Layer 2 of a small transformer language model trained on English Wikipedia (8 layers, counted from 0, width 64). Numbers have three digits each and are written without spaces.
In attention head 0, each number of a token's query is one row of weights dot the token's vector x. The head spreads its attention over the tokens so far by the softmax of query dot key.

Query weights of the head. A number n stands for (n - 500) times 0.0014.
q0: 557432518501512511511531511498558511554522574462482555544525482479595471446564515521457543533473510483508488502426504547516533519482473487496566440491504472501517506507510483570542452568512555
q1: 503455468502574491525542462504487501483499512508489535490517453499503441522542500485494470555494509520504539509491536505539523505441452540489490499516462515499479457486489498495521467506494504
q2: 479573507522484547477427525550491511493542431529519519483504520537386554521439499490491521468483454527521477547558485496491481531533553507495475509449508538466493525475510492506437561440504495
q3: 521446566488482543499575517486550483530528580514485489538530525497591486435501534529466509484435493442497454486404473547538464452514504529441524484517498474556503521532508531521553439525496511
q4: 495577468502490497451418488569478483469522425498489494451490510480399538487461468446486482473483479514469486501554546477454464516506512503500450546471513522459478484483464456476425520451525494
q5: 524428551460532543471617458431545488549477570518431472560519512505539462440518538535496503489395494482507439490400473504529469468491472477467523515518472456523526510517514521517505410486487499
q6: 463479523483494506540579489473528460528486539510447467537537507497542511449451538467496500494530528464478397492427456448497550526498471530516518515496460483507507548504522524493473478496470518
q7: 472495490527487498520487504505479518493460484509515536492513527540529512534525505474515518508542484507508508501559524516493540496487450575493527484515480491494514459498483515504493505518497509
q8: 482493561479503495541587487472503471533508545482440465520570525531553520447509526481493548530501532484513422486461470501515544547531498549537541566528483495479500525544512520498475508516446505
q9: 538443478521494515519494527475518515489465514534506530492486493578517465575548518501509486505517489560504518476513523512528536498465462515454512476530481512518526481505477503518528481494499504
q10: 545522519534534532477440490547557518459517455478557518401512542504368565556456489504523473506572483571531485509533578485446489506584562522453461474516481562410511497480502465558461591444516537
q11: 523507500497502478492509458529521459477503454524520545517551493538389531517459536482473514516569562531498426513489544481473509518503550576478516574532543501449492531477495505549450521456454495
q12: 489481507506457458503503484514463493483480515525481511503517530548489505513501514489529498526440483478475475490473514500534498495488482547486507502480456484473476466488477501493485506464462466
q13: 547457504516420562451455519514474503444448489486490545402454406499430490589490490482517466472449444547492572497556550539463470463457459474367411397472455464454453430447463457543490502431533466
q14: 494450529502425495507511502508538449463475541517472534517516421495549499447514509461514521471513460518475474466477488531481528557481417529542482454489499491555514484448502479458496494494527515
q15: 552501511518461524485501559500483527492463535505531536480472478502532499582571518498489496504496487479538610507602560538527508482490461484460440443514555493568486503482525531535563471512550517
q16: 534479550576413481450444423527581468482514503577549483480524513534394544543477540455545482519550511559433448469478567495496491510551494577404521442437462480442541486405440495529494546449434573
q17: 423508497411433454507534505517501462490537588529468499572540440474612498441574502517476523454453501439513602465493466525515545547477394506594506460581538467675454520483542522444531429493509469
q18: 486449573516428523452469426558607461523514513568546501560567516471381550463474526511532419512582580538451464451480526470517527536559473598499533442429458496470544470453547479468519560466468570
q19: 405526482414529410575585507471454485474583577561431478569565480555594523435522510477504626432411511475528534533410449514498501590473470523676547533650531503666423523504500554420485468499458486
q20: 473440501473421490456498488483503512499327469506517437518517490491447467544504522500497480561541571531525479410534630477571577480597428606470524481617557432468497432437478583541591501514450464
q21: 618431511586415668486582416391548565551453554568466386470532358476493505702572538427496560511650477622468440473506589492622470493558489488380476544594531401493488473542440541498424526475489539
q22: 391522396448496299626721404342433408330618597558351473494580500632531529516503445397547672532461581470532384588281443533473430584472590573681618634755424434609414586454365560514460442391405611
q23: 547597431517575493571490518482399522463424519466551496565473431524648505489493466602368535487502457492461513469522503572537495494424454564503460590548440488536616472466525647509514422591527463
q24: 456437476513548510500507604507656397619390430446413474442421549573522432610463545358561491469318489492571480597667460441465536573627560410611393445381592431570361568543574318430428549499600381
q25: 618360462371516599546476624313466562499336398447559631585424637562473537450410411795571447373672491547616421358672380571491381415350496442490430516169595444464679437388520428484567338576311617
q26: 559619319630395351670430393514455324476432412426424676263545507446662515420415264475632322522417669356516501392641612405593634360521757589676508477418224295539547669618656372469499621615693597
q27: 431290690539477480535569686297602366444769542535500668611578086511546274402449487335516598620508525548651327393419380616428463524559541632634548556689523603551424342832402581403528549432675632
q28: 355616817470385565414667384616587443457445485573467522359657369465544506416523324634350395429514616429639349665521479448377246539614277567689569657621496448621804613341641510486466568474360388
q29: 495452407603480349507601322542587315325510512764605710343717589359613581396674524245577708625472580521705697470315524317612293360588625519526482580498581250635496733478532358664539781324432460
q30: 541413361513582443708700426509616472337679225304493805665581721486409480335247340597457434535404472576571521477297371621696424663517553575514510550373565404302374526683423500533463387470714706
q31: 628497552396458478403551350437412830638645267480223655480327398691577455319705699218604603659555642500477648512693625480517443515582554317593357556659570507534290538342413674528456397376462384
q32: 589657300430463447716488486458400499580382496418261447448502593485572544489578448457416700527562433387309677312277510462537755783391557477533466467529554486407614577520496593407471411556535556
q33: 258840324504545466249544309627715742473652700371609588552581404488486670252389719398557376390827528411291563290536576438435467574423476392361436551512394517768669655751383458567423361199536597
q34: 501744582607677356563301471427516526373695671515553696737606376629116490510455649484276450552517676620475588552573631381418488153278434600453612411527392598558641284492609354554491462422594634
q35: 525489607505435425473349171475548400080430466414578562349580522387416693523752341413591548212746242517398365407807400506587650830329683634862523347392389408544509575325374532519565563655627389
q36: 517467635561445623426765253490397679658425387422587683633385516537399495627589567556496356552640616537264621592368388418467688414301634384549466433431399621489496332451862513336526437524501411
q37: 614653676639407535519606469522455277539592631766386614402482325436367528493793480405176804532411462719307481536249456645426554695404558633459323637636502594247429477354402549232552603392575320
q38: 641457460712345212440497461290405713610376271463653538493434603527509616442577625820458434140611229673641546646548447431463419510390543372680617518566692420558686455550536782466493603404250502
q39: 389365583505451288493610650213591656428619396567527576548476269481449442395462587533480560539589457508487629441302540432539271455300571657513505595491600430328749430499494591702566475399575565
q40: 442495677682483464677639604338433565522323313562721437436489356416216559588457482386650921508497699522611636303402162456425470587314404484406597454243381505584596506616586502492545611526406466
q41: 576352527406526818506627422375568483385450324374288546516781451642771407611411452683488483412690387655435529465803562639407579533455428407697655399630332487530433310487275537402274354485414442
q42: 651759372717629358558259395356693716463636628465495360429450375401457362515390518274382652445450560488497476539411418622497648553438767565517450461527298472389629478381530650418452555525441607
q43: 739342594594506338656389307453448614617549629432388763308269255246458391428312600707657362568550591446521665441644540662607397326441522685633329482437316423533483188430551443378533503594530713
q44: 570446644616420596791561356491525872541518411381501559677639454617548498497554580537552677338354568503553428526529335192670566582254552450460668229560467657477398461403692514451451648677577501
q45: 494627677512547678459613347506597648477570442449430614354525273429411633622533528264619656385279495472463224379504311610513623603552328600804525541442592450685394537439427424544514460540353452
q46: 685315560527282452371537426432592463646284350476647744358435483364533516554453381614607697695643444438672665412537657471518597586342442110294407557323711374629273633607403442435588477521486443
q47: 451388419709434514498730380601376413823440276453547600324532396151511738703441381563369456402373244573435513455614619376444561424556673598256203548316726505427575517660602601123642373554727478
q48: 601271386363863585341391375404472486448511651552796345476689774540438672529665568267701512589610440465296339409468415575440492455462364551454482380483498278451515351428385733613657501603609431
q49: 583451225461426607683595568404401437379793656540554503440395600392332498547300474368570701500364489689460389507508428681705246599588690709797568563571474388600572396262313434344669486382346540
q50: 426538408499443451532695575793547601428421412362577606653818376516684426380575516422493629329544524739410390571314510407449081494781561495411701341557584585573471604519574298365439528449461324
q51: 545542489422468472284289586491483535455226430552658540346661500560683435710444467514479653481369519359552514288465400566313301115706458577701742606325651659419678559520597653268369375888714621
q52: 620455447445670605339778231517443620600372460458482602405621534436283578649470555229756340514407632578397313407457432369735243278413423586463522595608649693732481571482482240306396371485523750
q53: 428581703528472616488612753498579704305418638524720568618408603415180607302334424526428629787580569488400449278401293575382575656287500393710683483471822444410502597429452480503512480346498523
q54: 497582612443888441624300335587600566490352596462623694682530337503574547583363307660350718382392578418500608526397277400645546697423261485246524589524338804654271560588235206551473574720398420
q55: 639590090396402535427313384477515699655369453365517514390444525308675626375621451431496587365737334644532552512329459670366392421685330431456436649487311597584563692467479543530588682481400479
q56: 432525692331662247508522236276351209491618608788483516440589427472553631537504558744520574472669495613603458410523856407340454396410350451429437811406389521432435559394438403329404375638389602
q57: 914550561451592389106534402654712588510410510289645500291384564398580435369635285607291252745474234391415667777241324628732583414604375549613493659663501656370820421646640395712683596514727570
q58: 583587575671242598576383282520421224425618585606365650523623572489590309421488445478560519655700769448253423580351350455420552425382448128699786421444438305615649452402640592430450576387541302
q59: 465696393571390528300506778565443574482496618336401596318424391416624450386332341447674509679491544414636489267712510611477717473525201432718497587441745839803600353430289376399547405494744517
q60: 479569536485454430523341444497338546651533385544410655516211706542522475528500528477447408463355210561654467645669398029587562456308635837312492499568884542638445357502202465554628386498803411
q61: 466469693467355656522551440351327719410399565743547284554339455485518505394532537356673299468294655436756569467657509646558534640460373628507528390536584419472409568310730347672719633564303671
q62: 527421489423517611679631416561558715567456518493407610580532249542498488658478421504431219386507476352615459557497428785542365635478321794352254487520228497399721798535551628560500445366530446
q63: 759203636335524432369376280511483389538508499473565728738474597469606466406347492459560591406494349599536551712291522760522519236640682377431464317689567594584533584411379296485423462548378320

Each question shows a short text with each token's key, already scaled and adjusted for position as the last token sees it. A number n stands for (n - 500) times 0.0026.

Then comes the last token's vector x. A number n stands for (n - 500) times 0.011.

0 "al": 501526473487493487453503446520480477508570525523511516518531460458504455459479460651482424313442459331617493410654280456470521644658355458345379573635479604277417506533757357533404212503524609
1 " of the": 480483524497518512516499535492508566512458472392643450655661440498839545424265469617610654486477596522507565456660362591567609550246568577228188630600558434525581476394648379651326274532431306
2 " Sydney": 489461547525507562493457491496445496500507530453530527582583485462698573559275548783512510421405607522603662426646349585535543681470481529264310558550422519371445562497646474492453469441470424
3 " Th": 485474510525493521449473476519467465535552517514517541516547468435594523587327657744511691448489620549638534486658421508488475723461537422295574513558586629404339361527569426714366380390410402
4 "y": 480515517500535464457486471535506487557533491526536451608528553437608560371479636684712461543615487601630589514474528567469755506698605604413488249663633641620476374425615334491734390433527342
5 "ro": 493479534508530481449502461519473479525531521493576512531608503431555561273524499618654610553446446697567794431519564547556617556622517555454384551657653600489620558616686400524480245424539586
x: 587315498535555372662455386374635218402221565763546469329805386641360612543478339553586687692570708563355453466461437702351480615560471413503656502486459315634573550431589481475563518304363509
Which token does the last token look at most, and with what share of its attention? 1 " of the", with about 100%

0 "us": 493513484524506501477539453543476462537560530517513500562532463472538483448303401636380436722328551597699505495772350661551297752551481512298579526745493345421622590412497497429317434399573420
1 "ions": 481511501521506527489514463520455465527535541513511531530535456468527503480322423615420435678341580618643530513811324631554267733544457453308587531747484343405626607433538505419338420423549455
2 " that": 520479512517502516512514525501496553526478484415616461636628440503808545454264444624576602542557618570507514495643354606577582574283594614239215589651565423630558480415605442566355324483434358
3 " he was": 527502497519495519532518545504497560514446480399626461648638483462853565448331486588594650545452596503516485472570424545611540573304577568243201571693571469606521502391655398602292268535365404
4 " being": 516523491516484516522523538511497554517456476407630460646633485460849566449340514586603650552468616519474487462574368540600564554308543573248204541669532461591545521406679417610344240514387372
5 " follow": 490519447532445541532496528507443518506473529417588511610610454475786569548349632577505589581556678588430564497519315532527504639355602525340240482595519492566487574444667418502378249478399410
x: 486522279464311430446653382536605514280627373496390364535508391700500597483528452344467480557404656565391651367308768463525352581738643668646731541499467544531323430275528344610384555596665576
Which two tokens does the last token look at most, in order? 2 " that", 3 " he was"

0 " reported": 481502520499494508518501531500475541509466503432588477641590458488839561475351470628558594546571539532517469474503451589568527556353523585270196530674598517628533466374642384495380263534365464
1 " to have": 487481514506506508519508528505517558515468473418618438654608490486853548457320491579617631511504571530502518518604414567579598524296550609221200566696567434638531437380636405627325313524374382
2 " declared": 513478507533500524522501536497476548507458490411600471637618471479831579473367545593565629572499636520481517411518397578558530565313581546267248547644545537561469492385702347522355319518408347
3 ", \"": 496512505486509496487516489511511531525507500429604447631620464492821532476310471600563669544520605543471533457625409576603543582299571607256227597664592445578516506480616430560270303508393345
4 "This": 515513484541501539505503522510493534526478489436593473622599494482816562492315525655581678575487655518457535490567424594624595600333661563262271521639625442584545501448578484602374369510338406
5 " is": 492521481508480515525525542511494559512451482387642464650652474462844558444323502573629664528476582514514500487610388546606564543297609584265233531644580430597514532393662387609318260508393355
x: 497521312473345169364667447548633477339563439532471470560509385721446630528437422442538667531415459439427501362359679488483413623622632740687713482445307661618280442311480582610530531603585463
Which token does the last token look at most, and with what share of its attention? 3 ", \"", with about 20%

0 " |": 492484496499504505536503535503499554499447475393625448671634498470883544419312453546621677520458569570541511417614442566563552581277559585246130572642550406558543548440652415620318339512421387
1 " Ret": 487486525519502536496482497496462523516499504459554501602575530427799592535326604632556668538474572628499568336495424499510508645360473593337236486587495407544432682496642493484372424531454480
2 " | ": 526495508504497510537520537507474546515442488381631468668656433452852541428309465577629646561462598568488488426587399539555537602264565578259176537651586470545606500438549426621339247528461336
3 "2": 561513477545470529547510537495418504513454498440573531619591477440743578411320555523607500596468750491373502444610426531431525692384495531294246419599525568476535623577556660521459310497533469
4 " | ": 501529494514483514540528539506458543512439494379629481661657429447848556439308485566616621589438630570455514428598379512512564614280534565268174563657551455534585531457590473628336233496456374
5 "2": 465554446499452508548525539497410494510453504436571539613595475438742589419326561519586487626432752504375537439611415515403543697390472518297236463606496550469524649567596677524441317465511504
x: 550567501428511373496569504483623561188630562586373367682510436770534548331398424607386532364384474350435536376166537447315554745700570518759672536539384482604527503403364497384463557618653557
To which token does the last token give the most attention? 4 " | "

0 " | ": 479480513495507520549495538489473554503437485378628474665656428450852550446295486559610634573460635569445509434611374507516554620284534571279174566653543440542572538474599480625334228506464379
1 "3": 494453527527493544543486521485408508500461510440560544616591465421745576465296576534578500616468756520328537421624390476396517715455479561341243442608458518469502663602601700514455296457532509
2 " |": 517495501501501511538511537506489552499443477389628454669636484466878552417316462559637657553441594562509509425625440561551573587289546584243151564663551427556557537453652440637329302490432385
3 " Ret": 522491494537482535508479500493453511514500506460556507596575528424781607515340599658577634561432578604508587326496421516515521644381469585320257479594485429532456683473650496471386415521455477
4 " | D": 501487506508478507512500514514470509494468500422581487623608496426833571493358480609627610563467582584535423432517524552558474648349555633210251488701603516538530500433551406579366380478436365
5 "NS": 528517446489478501496496502521454503504476534438532482637552594413719560540318653672674484577532596530463565456596508617496428647565474780363359339571369455578614442418465694514649545583448279
x: 539689693428401392737600452512460537239778429797419454370524503585350624511591411330404447176409330399453554707404490465385463550449496614730555602642396607447379395471464635624549326503584623
To which token does the last token give the most attention? 2 " |"

0 " Mc": 532454494489491490494542484530501504535497509468553460614599503448705455452353416561505625555579614652585620577661484562679504691384589619425199564631602486538627718519459486663451390412415544
1 "L": 513484515494510496453539465525477470561546521526501517543525534469578462420360424467441516618642599719515644589597493550623525663481645687655294461448599367607767872573374691533616553434415558
2 "ar": 526503504488508473475524502525495485540503500462558452610568522463574469285557431590640461567487514431623680504496672623588648456496575577516305469687643633399816461423449525619691470380331488
3 "en": 510505514496500503472497498515500500509517506499523479599553487475636453428468524608420611369656444421465509343527441434439492530524303398559308526749555493294573332550521286679601327484338625
4 " M": 462487525488513480467495462493474471524536512514520522530562438488598512418415474555435632447526543701642426396526390585563439668449397404422250650646610535382630544600559346619468300432453557
5 "10": 487491483491508486483494484489441479516521514513524537550540530435564471329445349512619407349637402492479576407518606481465603565489548598446154432513596305305604672653292576495517457634573680
x: 397535766432556398573412625495538761408530497531397491632683595772484309419399427289297655424627411601475335483371383542330369529652411477627474600747441496548684493351471429452639588536177491
To which token does the last token give the most attention? 5 "10"

0 " Sur": 524475494476514484430504424525497464533601515556496478540514536448581421526485426669468405352663496377549487378573312432626594630604526598465232409595506402327514735456555273478509369579508564
1 " | Pts": 489467534520509536553491552481469565499431480388622480658644457445875551475293517560629617501507643566390449486569453488505584637313538576284175498636608477543518555453651467629310176466397446
2 " |": 512496505507505516533507537506487549499447480395621461662631478470876541433329462567614659537476587545505507435612454551566578594292586582244166556682605434556535510464613390645312319494405396
3 "\n": 507503508499507497523529542504495562507435506358635453675667428511887533412279457608651701512491587555537532476647371593601564490262573582223156601600570412559577482413630392692322298550438318
4 "|---|---|---|---": 496501502517495529514504520508479547520469521408584466642609468467877542521270457655570629508452536569465597400600423551571539616314525605274188607624525377524469535423601473596313375493373407
5 "|---|---|---|---": 496494493518487529509502509506473534526482528421567472633590461472855536528278439678506589523463551570472604396589443579581529653341508588318178609601460371487496539420589514567329394480345410
x: 499596566512358283451574551360504626395702388481513314491476413848501660505475386412515653628416394456382656392309643492420611573507418534604821523430289585577302402477346631658506574459455668
Which token does the last token look at most, and with what share of its attention? 3 "\n", with about 60%

0 " For": 501504497493514500467492476524476489530542528508542500572535527448653607477474636684585607604382457507501620387461391584609404623479484593315229562726565619554552481400460473474464316567542427
1 " his": 479478528504527519523492535491503560515463489407629463635633489485816567437299527567626656479461591502464533490595415594607505579311595588230189606682599482579586463413621452590306268585402372
2 " work": 518482527529487533534492529501466533505456504417599501618627505446774562503329572615564679483517661553504549479572486577654420708362563557307235517638531574542573508438605490519369289497384430
3 " in": 510502506512500510525517536505499558508447482391635452659653451472841540460273503583636686467514591562526538502666364552591533577280549621262186587627574459617573515430625416669344270534431343
4 " rem": 490502493508482510518509506481465534492482522428572508602592465452757522566313528630542596461544600483457421530597349524594431706439567570368179493582488496556505680468594599568386333527461529
5 "ote": 494513479482515501487509489488467503512520536471546498605546468469671513480399472577565510701611483363336438548535363528519536594470609639415204498704640472589632641452374653485428248601556608
x: 611461551362247413507579474583517615336621515592514341636687598538348432571456278320357532384443479694588397293207574573624351620729573573583563459718263494517439529477562538623437638580582468
Which token does the last token look at most, and with what share of its attention? 1 " his", with about 80%

0 " latter": 471520544481520534543482542480457542486439522407571520620585446493788577542284564668474655554554630524501535560548394578562473657373542513329175597550478496597563432404608604622381313488310550
1 "ly": 470495515513499541498504501498448497510498547436555546597584455453721577525355627643464643511541583485521535424502305526508420632418537459330232589641529591485459438497574577583448383448290444
2 " expanded": 484465513539500535518488520485458533505470523420577506608600445487779566556304583608488587539484622586483507474578373537559422677322499561241280578608499491563506515449666482469326272557421348
3 " it": 531490481520489531523499502489463517513484522443536512585549488480685570496290482592544453514459626601620367505537451628551365706344583497134307520635605563551432447470545598410367473448462394
4 " to": 483509513488513488496523507509509549523478483412626448643642454489804545400298448534645663480496578534544526494647399595599539560269584599242188611671616514590530493456619434624309293520458358
5 " include": 488517497500495508517530535510488560512450488387636458653654462498856571421300479547600654556499597536479517476605420591580524546275571608249185590654539441596560502414658431580299310572444341
x: 492501391416320178494627439519587511399510493486535441551468419732395596500402453386438655486334518414509547455264724485473475636650564734583726487461276670644350437298456633612568579610622514
To which token does the last token give the most attention? 5 " include"

0 " reported": 481502520499494508518501531500475541509466503432588477641590458488839561475351470628558594546571539532517469474503451589568527556353523585270196530674598517628533466374642384495380263534365464
1 "ly": 475495498512493526481513494509460499515511532471541518597555465460704580451421500669510475479609470519606375422412338537456563533480580491263196522718681642599382461501558424509533393433370490
2 " threat": 510475548536502548504472505519468520533504530443562490608563478460751538593403651636503579631450630635503676499440377536578561644396578640326306473580515540605532465345585436453373241437376367
3 "en": 534491508555502543481481512524465480553515535472530492610546457483671523596469786587422528650523615459478679465450291451466470562405560554379478436658495696569511306286532302484582412495323206
4 "ing": 498494506533500515499505511522469502543486524445561508584592418499621490427408577554442580527490600696653565422512341612572415620399508530366368546638556607460672375387588318534532294438334364
5 " other": 517524478546475529531490518497459525509473522424591509609600437513787588489300551635544589511474601545505588497569332587558558622363535528227154604576459458548563451376621498565354266540428419
x: 469594524405409314473524399399657459352497496502519261529428312728374694670522481339436717527348510472510590358368669352321564488653570751688731549478319507519395415408459599632469603679600464
To which token does the last token give the most attention? 5 " other"

0 " had": 476500518498509509528498536495515562515456475406634445655627489476858553454312509562623638510480591540486542524601419545608561545274569599229193569685577407620566459390601423629310279543383349
1 " rel": 481487524514521544501488503497486538525490523409573476631588464470788519562351557597474561571506616565504601455527440557614437649286566646302211568596457407517513519442522526511361389505394294
2 "aps": 498511501513497508484489499515487518523503514453568463625584489491738505576325578585457591505549657492385633403584334603562355685273544611343276515545391491454586482445509517361463378617475231
3 "ed in": 501495502503500496512519523509497550512464486412616450653630452473840552471261477620613662489538558580515492468653360571554544565301507630247200597663568426623555485420590426624345290535459349
4 " August ": 473519501506497503462510469519463484554520509497532482596588447469756521497275389638453561537537705619521459412622397585546535729369551552305271538657601564528472694583588458470378361447494448
5 "2": 460530439510465523497519517510436480541491497488529538577569457467661452462299399580445405470675740556505459552703447521589543746409691600432345334529632529524556741565414471521568485464453474
x: 328634522486578463504447559590643593277620412574427498616579290688572369289376431522390548385538540631486527329182434323402619777603472485759619364598508585549399504320378631387482546698507562
Which token does the last token look at most, and with what share of its attention? 5 "2", with about 50%

0 "970": 461557557515524573543469523447398529441454555382554600563601390493672563431398400652433429560436511517630502490566478602523389691437496487180206712677560523422582466457520497573326476453332597
1 " was a": 493478510502510507527510536492510562507453473392634449647648453491858545436301439574582661516495599490475455461616397560601553554269569562257184602672562456584565491428663397607294268559392368
2 " Research": 504459524538509551496475505498475521518490512462543488618572539469764561510318549680548635561445662474491511363601401631572485657390493444203281547661574534431452585544672516462392427488443431
3 " F": 495505500510515510458468462496470461517553542507510522523544481499594463585394542560444552403429569495609552522539332447575478687288651503244286620571749702448504583539414402599387455464436467
4 "ellow": 508489513495501503471475482504473491498511522474525508585527548484643475451361515531618607358566493404509359465542591556496370568293588415316255299410695583224439447613405571503358457613625468
5 " of The": 506515489523497533505501526505506551516472482409621458639637482487836562446285513629636698481464589525517517471623420608615557577292611571227212576602608442530562506417594409665337362544397292
x: 436567520563309105494635486510544393336534427476447471570496290714426690592459448428488710493427527514548593441315541467374585571511500732517760411465319673617368388362456673596535640593620443
To which token does the last token give the most attention? 5 " of The"

0 "ions": 496521525519506540482504472514434486523531551497516542549563445456610525531332450600434505718397559677477632413703273539501353716429463587259440660835594417521561645572445540344381398457580528
1 " that": 493472520508507514514511526498499554525476482414616459638628442503810545455267448623579605539562617565503517493635356604576587570282596616242208588647565431631555478416607442567360324487430359
2 " he was": 517478508518501519535512546499500561512445478399626460649637483462853565448331486588595651544453596503515485472569424545610541572303577568244200571692571470606521502392656398602293268535364404
3 " being": 528499502518490520526518539507500554516455474407630459647632485460849566449339513586603650551468616519474487462575368540600565554308543574248203541669532461591545521406679417610344240514387372
4 " follow": 511519472556461556531491529504444521505472527416588510611609455476786568548348631576505590581557679588430563498520316531527504640354602526340241482594518491566486574444667419502377249479399411
5 "ed by": 504516495506495495505524537516488554511455488394630464654645446490847577438312538585626683570545570530501482472573359564520581498270537603225192580671598457614550420378588383686340283514437353
x: 505536376472365163487657454472550484309490511538525461575418416698406637540336578286466635551347503449583478435309678532455477578598525742613769414523249668673392426369494626585494545601636438
Which token does the last token look at most, and with what share of its attention? 2 " he was", with about 40%

0 " the": 478504512489519502522504537490519567509451471383648445664664444499852549408252463613647684493472587548535523477667387623585568541258591576226210591609582417551595467395661398657329295531419289
1 " initial": 467487527511508519515502541501481553504458493400632474644642465479844545472282477658617656507491576448474556489673420575568543569290578582249230580624566486565603445373630455627358301529364369
2 " focus": 521476522530497535536482519496462533506460508411582492627601483481826573516345538565506613494483667553506560496504546600573466700335535500280228561609489534497474465460704521479310317490309409
3 " was": 528503501512494516539516548497502566509443479384639456660650458469855556438298468588627648498468582521524482484594384537585551545268560572237183585650565456587551472386640424642325256516384358
4 " mostly": 525519487516480508518511528502488550500463487402615469649626461469828537501305482587597611511571604449427483451615392518559557555295513620234208536697567474586498466450613454553353283525428397
5 " on": 487507500509507501508517523513490549528470489411624456647641445485829559461264514614619677516504586573511561482635391588556580572258556602273211601594556474571567468378614427637341277467433314
x: 581515415446345177408647439504557512259495467502567429500476327695464695509410504283428653568434461454561537435266633471389532596644474746569772450527276727606388494375499595605548574582605491
To which token does the last token give the most attention? 0 " the"

0 " by": 489496501494493501525514536499507556504456476393633455656652449490855554433286486603644688500515571535534512484636378578581552548264556613248180577625557467594568487374627380668330293524439349
1 " report": 497482507512478514512505519518478531514485519438579486629593501455804523533347472664525647509530571489524561454567415570651441671352540610292222577666536544588515543419552477492399306509393459
2 "s": 482492506510485519491496497505471502516510534481508502601524470460671535547417561663538540509560466571500476428348274479449530550389477651318229567692690740650504436478434568533633364438362584
3 " of a": 517501508505511498502515519506504551524476479421630453636638466486826549444279479582599664503502570530482512474647366555579600556286567582253184615645571437598560516427638408618325259542440361
4 " st": 511500503513485512513516515501477529501471500400619483624637495449814557466298485518635680586488590524487555519652512556560473595261584616314249557634534432529616589397631585596289380518386451
5 "abb": 500505479493501480450507479550456494534518541464566488621587562455714478551301597453508694483658612606457650465604507555510309615307590724390420435581636456599539481590488568317471432667446420
x: 338624491285428448476723444663441577263563395620366554590668475551391413476738658301514286509467733520340533611409656438442341565758579448545678446457450529672312411246575539465524526475391692
To which token does the last token give the most attention? 0 " by"

0 ", al": 499490496486493488526512516493500553495458473413611447650610464482823506448289408607573563501552609462489486547664467566609573583342543577328144508557479430544576569405680509623332291552415500
1 "be": 511487502481525486448529440523463489558568530523523488576541494497608461466334409707397387423601589364564581464637338557546635607500642559498236426416424559387481724404734517421508395536442607
2 "it": 493491519507528517473499490528485491538518520464576487562580421498563501418521657541525557603472568390550520507568291561542535562537640431388527354587610611438441541451674254510318091556616395
3 " inspired": 524482499539490538532495530497478556496461498390606468642622450485826518539317506578472575568564649553461504506571427566582491625255533610253205586676548417542526499424577396529277247491399413
4 " by": 505508504507497496510523533510494555509460484394634463648653438491844553438283490594645671482530575541531499499640364565570555552261561608230193570620569463587553469386616366668316273530460335
5 " IS": 472490493482502494481485473529471481504511540473520480611562563479772556562337553653544660632482585504624554402526371595559419698428552545273237548586506610600442611459613448500427480511457443
x: 454696695520429476382457334396581412266633518656491481446595465679589434510501395575358589488322625500590517599258732412364423359525425721603881477535492524574359322375367484693368599433568545
Which token does the last token look at most, and with what share of its attention? 4 " by", with about 100%

0 " at": 497493497500493494519525529506514553520461475407625439662645461483850546423258456584628683531531567577535556484677425606571560549257542626275201610636568414600575518390605427652335350500418330
1 " St": 494505510509509526458516480533465481533530516489539482605580540455761576489314500643512597666477650590597593465626465624562482695331637651288311581696558527570563648465505503521439542470456412
2 " V": 498511509507493492461513499532472496510493526476543492592589547479669513521351553562538702547687543661524624505491606588561396549372621709420344489587729487623672476559365467549620581552428490
3 "inc": 500513495502499511460513454522506487522532526502519440632532615437603473406290387610612485414660521417625399510684532671510416553560555556454326320577513336379661538437359701564584618579539497
4 "ent": 521488479542469529466500488514457461524515521472535522565577444455594437512380427424384384625681624676560498560672374452492421612354611652320454468707635249479648653496233417505539544481566341
5 "'s": 506509491508491526470496468515492496541548504495558502569574466471657489506247443570490522463522565637610397476683258552565392692335596591255389522652633429519582515418459363508382344504475332
x: 424640507522503317470688513371593300290536509487674477553541322616313624459557461271520649422514575547608563411244529515457537685478613873477487392514288622466369441435586659391349623739419543
To which token does the last token give the most attention? 0 " at"

0 "'s": 489508515494530492488499483515473502537521510467582505568591500464677579442343569603556618599340613465508693496668456643644433746469631580289387591676505548498566543420649506490242308551454388
1 " m": 511511495503502483483493469506456499527523510478562509554584467464674543508340514603536591550334608478545676511677556632605438763440562562338393605693487595463547561460682523459230363512437478
2 "ental": 477477521517517513469484477502459501526524524477560501569573536437660514462335362592607441455532466351391707484719594545560600621462604688332323579664579438447526649543498699424392475610497537
3 " state": 514473496533470530504482485499437497502510539480511536567545463467671499579284490573465529359454573583634511478639304490482399740355453450262264622502535555434409575484590484456287322490484508
4 " became a": 516525489518491523529517545499490565507443481386634462644657454483856565456293485579595680523472611521483481443608388542564557554256561544262201599641563473579532499427710395609301275527385365
5 " central": 522534455530449546522504535508448519501442521407577507626613466486796543541313577616412617537521711488530484461595398604593417647355548479368214536576484519498558574474713487558433399480277420
x: 491617429331318389326429539408537368417635453663503314510381279738550564600661612274431624494364627546414645475268613506379551622543643679664692530440390632567327503375387526553540631578631387
Which two tokens does the last token look at most, in order? 4 " became a", 5 " central"

0 "This": 484513550489541511490499513504490518523496495458572483598573482485766532529346528697545646558482643427493507512582397577622613611356687518239323497612664514540496478429572420617325359476318442
1 " is": 489481516510506522532505541496507558506453476390638458653649466466847550445325488582617664531473578513524504481612381547600574536283598578252230556659593445591512510389659369622312266487377363
2 " for": 511494508494504502510511517511508548520479484422614450654624464481845562446296500595619664526518556554496575471619395576570555564290533629269206586663586453589531464390612405629334307496417361
3 " Sy": 496520514497499492469479457501470485517548514504536508584562511463759586530329546673523673522472573551578596414598340554627487682421511549346277579597489577535461604465614419505456421532510461
4 "ria": 487493504526499513462486466504435470518520545505510514563550502466591529454501478707618430529433425480629621388382374509425758381468575482446183416349632746395481668371662450478570441431404629
5 ",": 489508499505496498518534540512493557503440483385639471654666443472822537430298474603639687496492576518535544481653378540596563572294589603249185572631583461575569497428632401693331279523411380
x: 475494447494438172412653439517539421346468512554486487609398320674519678521341434398454660582364549475444463480252648449460531602630568747635715472498222660621409493293439659634558595640496465
To which token does the last token give the most attention? 5 ","